Layer 2 of a small transformer language model trained on English Wikipedia (9 layers, counted from 0, width 96). Numbers have three digits each and are written without spaces.
A neuron adds its activation times its output weights to the MLP's output. To switch it off is to set its activation to zero at one token and run the rest of the model.
A neuron's activation on a vector x is SiLU(gate . x) times (in . x), where the dot is the dot product.

Input weights of the MLP neurons that the questions are about. A number n stands for (n - 500) times 0.001.
n21 gate: 351377360646596794520355525512488603346392434314443589404411242357551533472301588473718674694693446521549528504659516429492422304196626432496475456720492638545516700231614323450557372457538383376439460587167319661488561616636430639346331456614291191583437703685520654408371317734402537579
n33 gate: 529514442412711563492375325583541594520384645571374332330646496475613378624496475401579341565403538430264319594422246539198564677178426459385649471374496753387381647636678573611760356711413616484370417791500291711629614553653644614491666451415492686380682165425537329522479463640528793737
n48 gate: 776505583588409631692822449575389470541564569626466420496550554487539428554512165607592385426534556496305430337463606634513649216583757376423415628205571578798595720522683512384496620642470418608454575508410362629634563508372445521362179479435398509354526529043483778176444368445508602283
n53 gate: 289450598471664688383756551595455348613381411421604529570550376592426475607288345461368520605487635500446378729300450470335251437619595304344572720567615541172541462386802726296546418629345551301699786228466566508500304504584791447491702366412550614610539367533500460547610797479581601678
n54 gate: 311443200447526629663614742601466787500471419319332244710504263290541638317356760508645569629446487610589422482413308414648634700530202530724392483323688607491569567727477397491310578509468563656509566539375617465548549539791513216672298392296455542320408346661500517219410491701778648203
n67 gate: 388528393478500661740457337672344315496265509284296595247569427579545373590546577529534305145351544703417228385360456473421513701713716317443452330370251635292547439263554504571530483689845540438500431576649528431392496394452680420203384334596434362358464444436603471246549610447542746141
n72 gate: 488518375283443525440426383361424417492559450221360537284182516517658703472441609485500668740396462286541516278536454589542496500512347516733608621311342528668411773405389408475636270452475517414463684420363526553329702681521754664622675399552026443466666562301374484378718560521333504656
n76 gate: 613618456456432585799255533632366106520492376609468512444532387573504288452718603591416630583512635563553988459559422587282369687377240599463623591565616579552460524525450684550544285594329313257686500330582251652432666460414582662364536460430619568446404633396628586546347516496398365374
n92 gate: 331445659486882125446459542441437486594408594872615371796413610323826472573442437729605572527556313672310608570229305476374309588509677486365537437624641675528432486891299446585482269673657618425638523756477598632267579739626486370538573257478402422707452339614586406429397410537335864608
n100 gate: 326365242330418826504603441686520449593567504533392579504372699382374588512448394715607358609378606569274578492447584671462344320377340459407656406487578516309210358644388645168621807532242466480621658480411447315525504369711538179479194594275382377449453517553426540359462504614512572740
n103 gate: 356661639402697547504430377403595456534448384777535394562527477520553559477477454607387588637520313801496274536581721605579262433381370592345436527727601603769331716594792466640617508651557669410477481316409595508729433538500365305588368504542595454468581559121543595375616550389530206634
n116 gate: 603627560409521578694272575414597447685418310763773582534500590399644382560359415284547593437474583468535496222712714571482491387602329479548425275535363854582313570541230341133457517546312704479457466690496491551650278585421754715234517441462539573208513599444645559438615800373412750648
n118 gate: 327450511485420430429285606565590578579522520346457396554531565586556473362578250333546768481477527496590295413447523544390653372614576622398673379349737365542326418545492504516485196690420318592512512292751328756604419576351383312555814526537578676468408299305313598460685560340624614598
n127 gate: 414398446559368464393750348414569811412597296429484543523438539413561401364489431400445558324214512574516685568677289427536341492643451233516264303563376554614431453500243740544697531481557335402559461684719529360609362388177647653653539596530476583171643480543477527629307531659481620581
n140 gate: 349289521409483622462608566556555808306566218625483617637461367351383583701475402533685361336539403568408746562492706709329776735330491636588702602569329563660648500332671596327500721843366327682457306551482523453436443598179504500451590411341456381394531215419500378278544504176366337644
n154 gate: 363606461617601334504356568527412516676675516610382292360473438532410733434232596537430393336305675610745342532338722496540289690403630573540484673453384359347546374595647477645645349508703266620692566385671429500422516458612134408380527512602444504672394449430558660512576492186363512351
n21 in: 472469335378262582623622616431675777666605533309696455242358419397492664299574412389650420413644599330377584388568393534599665508428449340512289416435488698549552525667716405792467384449656680333374374548281694395431463360442537452738379408213364608621500687460436334416779361537441281615
n33 in: 394455534637673469470447357379700558670547287314382492492594413362409519410460612267628545622319597492450571737560588414411469473493587406411539519782587496614731343252630319461348537412300402373523166530481500383398450552597535470212436440331446818504425557342372437324368679315341589467
n48 in: 328304413471396259336462440608402560508388311336563710425642170220439407858557496401287693549538410412432566479525538418547479475595561413504389162875317504269430415394430594689508467638682375500773487640764527275475525417555376578603755484512406553534448664521492533383264632700553504721
n53 in: 648669492484284457622834782531591627439689377387523488318457504567358594566248416529457325614397377455327496349730437472500753421592532796488361534684315443539473520713435311340645661406657344638399387569453488373578637672448571580496473443587547281711455617400650515468675576670364710550
n54 in: 758282562480243504534308480621584456489474171343437374500484422405520365527315454515531393546671668684659415472539651605428779274682390635448268697488414489496299544434725481424417446470650476538504629331408312418465350180791643554371348377492763388480280571461519622504480642616572388439
n67 in: 769397359587292376570539460512384472508285666627679480331535599520521460520550414612532372415536508591316461528496376545472580720762430316560560516512339635655835644613475396467528305404422304083548480341263298378516412477407593686411697590657572344561500444331386427647561648347743621372
n72 in: 487562426373361425397627545290599554491353644518645430500719421798500229487631258674513345607384831628589552446332269677487500535530591522482482694676696877452629735662710479563637478551191337639606303758625393713343279586361473504378408698317433290729769438361413556532594534433278411556
n76 in: 704395424628512523413627461600368295530334607492550516416550562422617496442377569584419655349441689488336416567515179580634500574397717584700602580624435470527485523427705320294345321657524643633485469485885492339577481576551602356448469641290637246417773624500320530333480712720316433349
n92 in: 220430376517376539551569689165327579428434703444725517676586392434802574547820508577448690567601553550544589509441579509364469552530455491127482513517705626366542792664585508566673449546594904517695453542697450453324413453592623289704363288425434381469594323504526357513770170807571513606
n100 in: 666590422305348529451620432521480496601496347571479321286645401828608479426324484516587370638483610604425361360700542500424196433684465418749542422275516508620688521758824710615371385733289667468521682533369262356678529304411660504185450467315673544338625425562516221479543589563347428443
n103 in: 574496390672703553227563500192416458602514633481507537504641463511446692271399511549199646631549473570402482649720625773542557523452298680591591423522548391739419470339430366508594401294512542579590601343492563559433474478538390299599355559309534797622453578411467420642519504224554344380
n116 in: 730548580484428333291476306593587628192315546354256386584133585221424549452367408424609674496426409500516775401619397533644553520696315344368607536565653757370568435381420563629313312527664467640524460425529229572629512548591558290467581560586504595575681549584620571508824452607366294627
n118 in: 806690369364581476508434492442793540701808607527644562542635411744415488585571519650574607504610654565830580456668606524757382476600532469334393508594454542376794480574460515608590389142363744563442430393255380562384504508587449565452500385338476294436451625450446523492659458650474421667
n127 in: 560341653448436647312547439598638653533263504436207780683667676435549500266405597670709563441313535442730517399546596469544674465559187360487413445362381366474390201604576321562582483700807270640461380622605240636273496437299526727614333378928470609496580612530577479575522386626392382496
n140 in: 675547347633330280408414587389622548617570487388483470658675466609648652411694563431393794554635448478626589461568504292413426526551179390461710546241628387500428574825513387399483682346562579747461569454548422509453543403714483601425534395903665659557313384279249747403355248417479814236
n154 in: 586521627601338158462593635632538468637541639453621383454585799496329587631541454533492618500433556447488554492282603488480429492742609492686579373445778451613565665607476511592101358610435259410371551542353570705508622446357654778784558404319472591484597547349608633592348695555599579660

Output weights of the MLP neurons that the questions are about. A number n stands for (n - 500) times 0.0012.
n21: 513515414333481476816614509773532490459627570311439474575335486262466347455628586494208609512413233605511750474477368534226588449762536565338084588525667306705536522539405699531618482417493537490508362378414349365600471812574574560304603591475628614589572566529555595314435586471475477141
n33: 452499166623352590532610400378401591381315498552669442559359343731483398409330558433694093230339446422788711534536390415359356444638306593447290596462519329637278318604646352376733684331605494358526420685710437619489450422508477772348655496374299546722542339458596501430297450424391374578
n48: 303424272574804357571759674504468428697321666397715532424438507364539642700371234584537568487506619489430660543636772469640670484649251502547440533416541618442255458538376419690549555444463498420570378540642264599389445791593496549496311294554474396613321747255389757422506521499452149395
n53: 451563308243588491547607469585424433310229302693543448826459508489453455351219549267632366603368514476508553491702355451466197844604635309350653361275430624556503421527329208398523513490329365520469209579323723372505696409338536493677496575637312537653549587616406515394390552645384487225
n54: 387475627487673510478626513301178765418334375575457528469406468533521444308568379563331450332416448433385420410448414614514598444502673573400326234492660549438697497503571397514678416391615715372237447372513508264128674316459770962539533699570580769720596337271686683383581460512549404542
n67: 676419692534811475639428488486547362549681575377547551363339619437625350713541511564626608609347538675310410587353800439644527390670295376758513316560431381486542471528825434449547353349559597641720526259424497434444707325437257653255609715414562679451521476409260482436510222658405459467
n72: 515368177729591701564450394688414445606423346414243546479393389582590335430413766200694675342429493344492344320635618489989621583593389492454374408418661475685531594498409527545404182495418394414496238455419526413412603441689623516517661334772262512208363649414616434577533833285369388464
n76: 650654339639534521643497500459498478221367722446252537175513530689597309425346470624590708482257334367633386636482448539435712434608573838446409630437585721792462625342364761608412615401579613343370608500495478648563223449356457529443241752549648567455596322441476426245444388509480289299
n92: 298589530195419626363458193585597361457589411528290541261462681524348447580666710642579382497433580356516373377722714322665459575583330644333567233510411320364404420507536577436560710385207392414468801794713590418600467239532612558344623669286571334500544527278471550470807382576535491230
n100: 477479603509601333610597707438336565859509519500582473502625627686572147375231564545661609595270601533517536570436483605588420390678821386631386452566690609513210728563489475830437570689419550496620653414204461424358602785622535320344347432454547476613549362624687506333566608497557513448
n103: 416568441200498484730814381687229384234356403286374370397507611500594435441386451585754289360411424638592246644423536561343353272453537401348472470338425586213325640550429441479414569345438507536728746521281525499515530498493419517482643490488523353309280449491452281643374532628514499516
n116: 491310213567277598631323602386562653636491672627458633494415437657435469634482639318557226684732425516502407695330743565656548578467656730371652549384491613390279499461772636478484408500537327418349410408716913486149313425383476607564583701618695488478416550513590425339508402383447567426
n118: 309500556528225311304350606482469421496341373549568454291375296725508670640258631511625505239564431266372334625414483430359210371374703427552654495415456579598503381636574208548655608771479316409434604566555639566724318458447592540694519583389531337520417598391568494537356444427680623631
n127: 221888488517407147403452267397419638513296526717322534404899194454430406265530598503522661207490232557353435501445676406608348485794437614384444694449387546585657566436734571277658339734485527730598562361750512532261630545641406555333338396556505409331330579337482401654336395593396509486
n140: 551501114506448390566830426297515438510653436645497281492461529367744488308624509457447730443337313523499425461480519448491405637602378353575441600416426412494497568645415421405666322310491558356276539445595314167448368651504492400536465379521584657630538525404409572694118320429272565726
n154: 555452619501586651674506586556571382596692521230427474691454341384640445534578740426517366725390433618715445553370377604551276716571467488412535713398310467555417408693647370076532619197568628351456560277453196685651257501534543431692524330367695532347692508502620505384446536576536551335

Each question names a token from some text and the token that comes next. It shows the vector x that enters the MLP there. A number n stands for (n - 500) times 0.0058.

Then comes g, the gradient of the next token's log-probability with respect to the MLP's output, scaled to length 1. A neuron's effect is roughly proportional to its activation times (output weights . g). A number n stands for (n - 500) times 0.00081.

" o", then "v"
x: 441639744480522574520402612552347558463220578372520520468534560590664341385471836310465570461531376372385530513595545586718494358575350431316315494659478596489401568598387399568725582352548486491673648481452595437422756490304546640430393628302638359668767303297371549455518540596451675646
g: 526482310684717483410456501499732557416443558561417464385653593794413390473305559706541554512393326589558631444403437509654586537464499349529273722260357455583574790680606506762388560481365325510517510462504563497622629569441341614369583722581596436183264187381460491515500470446381530419
Which two neurons, each switched off alone, lower its probability most, in order? n72, n127

"ing", then " o"
x: 741607631509661636433324506405336610324652544349521639433489603372593547515425550562652444440586520497609434447393391264572666219557423757493549546498368372471493659379534376565391672429826314653645522396685569306465624531473626530470531666434547318651534458242330511672481359432508805590
g: 560613627527576442393322349583656365277624445477452324492440257417584247457645664542308469862527630573393441447321454519439596537602390401486464520413497502534480352676550523451409361476424506589726597473589501409370543193379478361431246319299690352708572799478334693506447433348490470394
Switching off which neuron hurts the next token most? n72

"ich", then " d"
x: 812684465494576248434253764640512631402485395432561670403523519421422400339549582535527361616469397387517495398515625318725578268616439563473484546764490589270458397572507533509625608353444380803671587445361429640425482451238520540680500547553450369584376569670650548540789607249335584492
g: 681755587513616514436448679336530654385372665472292345530243494589553351470448237434246453687486619589465369604352485760309656649431613441481431566415437488547370625352581539517454427518334344453510383349447574201510414555776521685577427586522393460489323363472806402534363343520388594599
Which neuron, switched off, raises the next token's probability most? n92

" t", then "re"
x: 519638681554667730616263370603400730440212628443419678555452463604587493405552735231414411329514391400613476465596528348511389220602527521481361478511632686440581651649407508584564618563525518654555460261561576422517695359392533562550444504320446317637641478497533545409459512382534582673
g: 474465428521705481468301486631638436521547338629700704555514514491375732611337552465405708527523527459373589698523454595525622665471618583466675653211408481486399510606443552686367762477433349406402415381482725716633455635681645742575594419724543305559589436588551547691348551304801576587
Which two neurons, each switched off alone, lower its probability most, in order? n67, n103

"ud", then "ent"
x: 523663629496553598605348618689306517377493656514536602649447726445569403313544470461294437586644448383448463436387623236623539562610582596503627592613451583308580467474472475618329543192367522706614452449622678426622898119496540460387395472334602352617519465543310529569526373276337655463
g: 439474435517504675503621379537622453479686352358255523476391544321552494437592565469348703386425490404336401413581470300394600646530430651395432422393735512590514333324555481774361616345814452463438486654456292502597555453512484281562556566366253408422595386282364521781311717451515664248
Which two neurons, each switched off alone, lower its probability most, in order? n21, n72

"is", then "ing"
x: 507594489474549673423288515654530611415410560400539423419541403171450441457499587365402433305656485479395294554743425513590575515324346424347597409571616393254564651558349646711388517498341344542497546356800473365706755299618514526392451653552616359471864376640292609509412383555524630559
g: 538518206433397656508435557503453164313646400548578245707587369582610615448693590561447664362404638583597325341328256295483422545374431647521497651615533456422550537442406517314416514275590680832348545640298575601384370444428312422265420464501447507429615406397350451509348532511578571465
Which neuron, switched off, raises the next token's probability most? n33

"l", then "ic"
x: 664544522445529463322586459644349536542491721356646728454575635573548572383548680325529216234484531404411563417424672200509657443564258522467625603503480572579522632352694311422504364473263457221476504350418648411451530487361548400287283664361480443760530275516381502439459391693591540573
g: 527474407406557705504638185485437363273485258385533514550398628182665637535514470551335327485372491266592383420440515603381358455278342482637473447598396551736308539316263455386543552566470577558378587640410546329393506415449668436520360477588658599403355854431386520347727531438389534496
Which neuron, switched off, raises the next token's probability most? n100

"her", then "t"
x: 596720567365669492387304588553416503273330439224661717570685485480370616559348625405290194511493284388549517580498663264428378503605512523611514646544468401366482423507564354487488648404476631590699523357448556242638617341560645488596528443387562300666445460408496414584366556547403572629
g: 509652503506468671500470539337412483377536712456513511412701656505394555379563379523741520565506626506776533684632436417415631492421442380331373301813648640252672737591465458434781610547534373213473367475327640523460396438332676527473426482450485544443591400422271423574673640702580509742
Switching off which neuron hurts the next token most? n48

"er", then " s"
x: 672580667506668619453470636666407507423724508323428639493606638471529520574468596440433420462594509542533625429545687418578685447633415645316419668658438312379464376493472341523518685133543321627725468350456674486554618385569807536663123451600466436527613404481304501563635590508304623651
g: 577309412525430469773461466513603436518553452683345713397275710467630524671330560475739653663415523714414429597508529387493470309519493305591484487533768284615320582497448598844579311429582711456557399298693519445575536476533482528541431520699411588563374557587481269592690530743676551589
Switching off which neuron hurts the next token most? n67

".\n\n", then "H"
x: 435565639396629640544248490562449656498510524476616857375521446448426498466396598477569417507554494527534669504712567621451731335453540654324485481440528568391699560309436747565282756741425414693621454450502715570555570316331338508669407581393440509487611294334397380231781441441466387575
g: 463318614575436467374463263364697474626243391535537616601410498606467498487641506379645646609486458337503528548334712554241367621501531490344563657426607514422298903435601549553580654492518363593477582390886519427332724655616664355462469550414573497574746616573309521480490608459396678588
Which neuron, switched off, raises the next token's probability most? n140

"il", then "ant"
x: 665551577388755522530373535542394447447668693363592455334485827597430473522552703399443365374482353642393419451350560477331859179424490488629499526413604347547613597585484255561424408433271553503430444355498491373694533342519692611440406632516434298612608385485403523753556393502397549541
g: 499375320659523590498463511378601377500414463452515636451546650265426414272221570384365480359574711399507647549539515328328718476408588491816743633693553158541433665430523373446360317504598541665351364635529536635588613673564423327478542542480318514341614571587464657697471413682510385366
Which two neurons, each switched off alone, lower its probability most, in order? n154, n54

"and", then "f"
x: 601535639668683604394348574574358488355540485321484739443564636375571317500522463525514470354498512499584441385633553268515625250661493669372612489453127271497588645623409395640358464473252370678735607439510651633563597415543350267550624572552529401597776443446492617468582548258392567514
g: 673490476506328605428647580384415678563569664334492307308677271731540497622822536490337364456437488633540800722805403595445680572476352466501456457484454427476617478340555430668411410413355569532508517465577401462472508528458620798748313604415345491443440677531661383499373521650329688509
Which neuron, switched off, raises the next token's probability most? n100

" O", then "P"
x: 451661689581678628433248484573350542423179367418634579482544468593652499554450777279442511429635344413507605681556549637552438396525364430425682435525560521506511460534424420574609567400514407487605745469423688424434683434453584554651377601310639329662746340396233546498445539628318547617
g: 325450564644540382307399378575607368913482532637532483579533337465367531337599338393447435498691727649576614353437424330367679373506687493350620652234700541457573374471511662444387514431700598439509735452549572669396361506542596540529608614517459549141494539604378586553504558297570400719
Switching off which neuron hurts the next token most? n53

" ", then "15"
x: 438666711432592409573389401687182683387429675546484600506519471526629440496500781400292447416594453444693634614518425486528701388859549657308591476458586552494587536559497489515397679444455519624628501458568494426574651486363339553497585535465548278506773394586370505648577343446466571582
g: 430498300619602700389280331435401560587428368585753501630489329474328297533454637659464342472436445629613786321503252274474336492525447544439465684372405583519498512369356409490484504545295338391285675467696442432750555673413428428477297439466515392791623655533593469657658363566484520384
Switching off which neuron hurts the next token most? n33

".\n\n", then "I"
x: 442579621419627635543228469582424647507494512467618812367545448486418486498387593450524429474595462538549670473712555626468790375455542650335496464410505580374689580330419703583316767713445425662625476462554677612592555299291369515648383583378413516502578287317395389215784449452511395600
g: 510551636691482597507635396564688515500613678700415503354647531615405378499564477327549673565655386400369598804387289431565335424433725364527700607324432514615756416691712620432638526505622433334499447446186643583358654481389543566474580642627775448677477556466460485521575678335606521683
Switching off which neuron hurts the next token most? n140

" com", then "m"
x: 428320604520591605539362621682414650452226614393491470604573650546661398364565505315413418490559348504552370472709603589405667381481318594286447516636615555235351591612581473624350600372593445688742517388485570397385715531191431569604510501421529388398705250506305581471306633381497677657
g: 637822493352727415662480396546530612535603614311482432347600492236370894552590319522327437414508386330479513502463462525596590625431612474464506391588752422353679472586639478455631540435496412677418529390363637374629707442397583549456668299659574804512632523695688528371409441333412463453
Which two neurons, each switched off alone, lower its probability most, in order? n118, n33

"in", then "k"
x: 648507656533569481545296378566191691307635492493527554580424533255650327293628586679412468431459450589540619505380476449439610496535301502288507383476244549440763635651525475714430457397551392435509497615250633346477670628533621600631309410501555210569620202465471526647536375633434578517
g: 468601392536474354275652629418509427403425716735163487518580248471757517598568476506566335297620569550515714517441662631729243595548503505388524423425468532446623489334665788515713591567349411310522812437551447340551503437465375574483583606397468484433479542142629457579474588567525534528
Switching off which neuron hurts the next token most? n92

"m", then "is"
x: 508695470480531562520635387610417587472670527412422598500698513551472388123513622364509382419626490382678307623403507521365600630564368601600685582386244508522440570798342467609161654505330510438554555486484537515375702335738629423304403574315573359508446477556218577416556311540423654767
g: 567461608452476600430461459372405565788505417372334399304461523433389256615384484625305506518258209221494521584356452751324370619473553558534443515519502550435811312365408528586610172662390537415525302484430475575565519236451413429486448607434449514529367478620431715334724441716410542480
Which neuron, switched off, raises the next token's probability most? n48

"at", then "es"
x: 638588532450549593613279416488460758374614653346609507410587759194702557357586565442389249305423442229499573464263495527307498307624360638487593482415500493473691500563571277412480533072453331611473467355541740596562662518457397539520417459519561532450330422346300603479437468542609662450
g: 467542565600413366605555723621630520563363631847720419482441478422487513268284410576637553453516365377614407460770561609416430605502318682218517446299429454299711470407385548659392223473487509404818468521516543576345517508490513560666571515559387373597309458449417610725732436380516648431
Which neuron, switched off, raises the next token's probability most? n48

" h", then "our"
x: 519548593452651509578182525729408799545468548341543483354484358494516424357459596364517366441676441492568565563629432383685428495625417568318139596593531553411598467550422474660426706522492626547574754349437616602473722558334287546557437646271556407608497460524525520377304414530455483764
g: 284864418442469532545577392645574550541353470562502441466521657566664532578543457412541397449428539711483457419445418686607425531514521448729579502427645498625524588294479702157406427600722301345264631560411629406476467660714393419378609218385477398548581522557427645160353509367614358327
Which neuron, switched off, raises the next token's probability most? n67

"ew", then "ag"
x: 610507497387581373619335425465429623548494595295671564529666494602527446376515664496373329576380590521410380524638626254397374252398528460497296436436355459281483598669589482773311566439296388578648781569384433484412568411531545381490453584316837210598605445461175498439592668637576584552
g: 405320653596407441511579555295675568736556567499470602609487442601488491565325592447610573391509451295597214326485640578584391580406433411663515463706536583591138616494385722514358424511596538768473409224662551485338598604331481582673467572505523450382646790629554558387296563726331385433
Switching off which neuron hurts the next token most? n100

"ing", then " S"
x: 726566596528535636416297522397406599309600537332545774535451569382627519519501538545668501420561626512565429391505449266607783164591448743480491601556416484492465694462621457534470610504620429688626548445614608364505675509554800512316506625413545254676614410209357528736410333485559723678
g: 527400559605497552444609269460590521578386592836438561672489580632387464424554478450443475472552515294404385534872386669679494586543533593592346496367252454418519579434559639289451692493596821620415354448702638593537424786357496418647610500599231829471502442548509494358366441574572631414
Which neuron, switched off, raises the next token's probability most? n53

" pro", then "g"
x: 498472673534670476550261582484464543479229627447607473493596567559706203366462656438500546488539308553648611431628507449682651485623293363458293572477461567479488526641460451717510705399366331443632540445693476375440793570396579758504539695299484325526619238306429585427473475535356655572
g: 531800337431396379505638324300641377435587665367421539606500383418390542632593493505308510561529268481405539173561448419509523556607309747529587636606361406567545528190521469358413604544431399458495497529517389598672650294403479545524443450538493788673357302817590318541297283468430508489
Switching off which neuron hurts the next token most? n127

" Y", then "p"
x: 477638559704583526632168520593454635492443464388668502639638361406707374551488633319416311465628524493639471227460369606585588246583514372444706350449503448485538495579398524505375706557477404522572802391345639514534488430408561497455592560363687368459524317596318495616366416462467445749
g: 269595739429423559321434641691573437377431324485578499326421772419457409424491463496469363650658540323401327572518511249519740588431609506551447445566444437494305693689308508499394492428654229451542548733619390346429407497516722542460397391454456212318673369289593623441500691622319487524
Switching off which neuron hurts the next token most? n116

"M", then " st"
x: 373630605551695520323358320597441672593424529491517792265677509559538377204511455260427397419738395520629403525344576599517527434616457504512597622451501430405597470563663463649369580296507633648634809250475549542450366434491500467464524552452811493465720440463325535551547419417463592731
g: 594615603337625455544542739331565561164572461286520853369438709197672471301606464687350484595386604437580298401512408434423523655655419522486288528464431467341386386513565480369614287793299526520657468292637617473484546521605523427410479297375603447468518660397509504445549386608442583431
Switching off which neuron hurts the next token most? n53

" s", then "ig"
x: 463698639498588583429285473641345650494494604450507574614446471558718321236538735383462322485638408442479578540535426494542540464758412561358326655524613617392454667514351502672537724353537520605545727396619513406471828360413359461572516604538442435565712538265471606352377578457511523709
g: 638495382506508521351641536235572451360601427570428403389611283372474421355191353426153516501334466521540666743516429326380478487481639214485430622462249427339400437356390448623534407579462429461635472527656308548356664408363280701577497444578500586339405365441457443491504321213384643455
Which neuron, switched off, raises the next token's probability most? n140

"r", then "ac"
x: 612638407501436640426380255478259498426638572505594596458619323532374289240350725322267362468549303236407518625450607408486537528455447531451581552405570528596458628504665336489326559463425514417638536369650512498461687499583387402344289750480445083681429215591484488453355584660544500523
g: 701560503308489592526505757412364284435470660417705570546546606630514674623814565583703386462606551425632613394752544323583622560345431506556365550462406488686339372503419179587416696444305632289598528625545424481314515282482364373451586407349650655376511317367511320389349503497519501559
Switching off which neuron hurts the next token most? n21

" a", then " p"
x: 450643598454561513583244642518473626478291473344503675338604588473822423356404645344300513612491346659263576520660389346603608498672269554370404487583543473341414670617608466737444637443531412667651607525541592429570582355202424674667282661417450281530559436423460442462480453598506562664
g: 531379410456571487422302419831602601284718488391509623627338707671628486371499461636645379371514513404606432424627413641346676464418498631327382563585576297589471482341495354470446378449307566378740602415518415347265290347404373457597545307556659481324445659490438722726588586632617677573
Which neuron, switched off, raises the next token's probability most? n127

" or", then " "
x: 613695409622535321503324547610596682381421531497544834438473361612616464411414674464456379503506279448446404386506560392551540345563191529413127441595342375380340540444613424794603588353539484545722651500690502467387581429291312580564536665454590324620629283647497396502464373384454686685
g: 430346400420500433600473461700464451669408587654597456443465195770352630464738630458459596792574530690405294317446562379556609399584585504619441413554568304486622462365636410464556441606562726641453624388401593408732170427509686438449405420458323539575591458700348356349633407605299364419
Switching off which neuron hurts the next token most? n48

"ion", then " of"
x: 633528868776619414413370689388439769485570530413468745497600588439502539568529534698451271348627365472665416543525568416595611524480628590567353397595315385375567544520569411522478590294465326587701581377452595551561497660422493404531587495508578520676668441657238528587580141410493590597
g: 725561517609415445309457583437444602740634570636887616590602494626418571390782381399256587453476590438696478508603327856596651521484570551494494575493545552390503544415362340336544458496373342438510789576491453382586287612669463570436353640475389483462437622363530781591486659399479726520
Switching off which neuron hurts the next token most? n103

"or", then "s"
x: 510755540506688399372468609509424657410594375449647688550634743617656791375453730614359386362589560388353408422390583529891496515613341504386511399547555559331604663330596161748442628255395481633644505403562494452630546570426431367567497378394625549419454466437532432497699461477370613398
g: 655482392471662495524495383386504217597478574609585349514578535494576526541317479442560376504240632267647321740344432360626242358379270579451764290487370499461574612625567331531363349348521590665614528638538600402572356198356484485570676525537589508522473516126580671474506450544444452642
Switching off which neuron hurts the next token most? n103

"ust", then " h"
x: 670480634596579647495467278652503599417383512322750435585767677460655610562571668321415451347398417459401250531338421501473591406622299655678435680573473579339440619532580445465395566585415394386563599316647594442426680386722503320400332599475832360591406532545357373562281392453581373514
g: 578413578497455253632569560460621630566480300460644425584417763579526646412363428522536523800420436499534395290645454569629285479418701599391328552450488626489387367393406551330642556412274393306424550246449444642438202469543586580344707522669404673769573536353639584483534678348319355544
Switching off which neuron hurts the next token most? n54

" from", then " w"
x: 653380591643690615582256449624329697459503538501503932437576424446461365269480599448421452586326403427382440434557479421634549449569422539508193439420373440495480613592550480594564647337772537506644595448286583299404596330479469479689348651369581282628616596567391359549472575439461724794
g: 419511631484559394386308575392821333377526422359466559430381799548804584531334738331313292549513675717510577460570509641308386577579517439622552547437661390442303532486349464441717590747382532449657561318501390521557427373563471666300542389433804507503535449511393500290466327546532459627
Which neuron, switched off, raises the next token's probability most? n127

" D", then "ep"
x: 540518648629518546397112515601407606424426478525652578464490519708499512286447667228380453348561333420514470538508430428524427413732547438285670529342535560519560472602461544738471573413397525633645616397534593687466668377359599473667380563393603447637555643608325606417422426463390490616
g: 513375419368425605483522601584578566476524713719643530649397711592373481667299304468458424718491544353413403426667465389409582779702459550432334802282428644620450564595655565629567418493385262509514453497436244357567628573538782463369533449517406639535556396404546336431493517706232503262
Which neuron, switched off, raises the next token's probability most? n118

" T", then "h"
x: 557644639606663627554110319585515594508228490516596549578485386511575466410575697188432363328555452375706510487513485513494380249591521661387675486457631647443601591644407455616548579501519441628560505375532610475446634366464556490608452643275556352587645589517459553429457502396515509640
g: 627456519521153486416518517333606675506283438540617411456384513391537312637435763645424528562587409329348568487455433706676505451460391907457318540402390638409366588482391679415949552411547403603496374465599617514531581636554422497663508650402527508562622554257506432629654638481470499320
Switching off which neuron hurts the next token most? n116

"ic", then "al"
x: 630566842684698657512591401562405517442617453465500644510428675375477518606486543492718278450695650354573629403328748258574732462521418512458672372440600612446401580496662387745451477412456348478381602220512504431627617583496557500448467570606518399573675338507385568604581201623378713646
g: 650490721352568590446478451245481594472639248502627588366472646504435666585555842504144377550480421440457436552385514546262516454442578576406553581363319620524487391587429639557552682587485492391645524581636534333254231426719477460382626580358373350509500434505506144306286555449423556551
Switching off which neuron hurts the next token most? n48

" of", then " H"
x: 565611444618555603720415429513342648564597592461606626312487526318378580499475609624511320732399319320538496528511601382632608226572310630588416446426363398455454436540645319916591642266638443700655557424530596264276539470305540655725446586501374526535585460531384427466453518560385636609
g: 457545647382432329524577571343391291634370393305482524498702628287486772429639455451465521492417421898711507500459646613304402607443345379472687625495472624343610452316544604552307484649372353533653402427640523795708556502586387438582531587411236339527444424523539608330568416648465327420
Switching off which neuron hurts the next token most? n72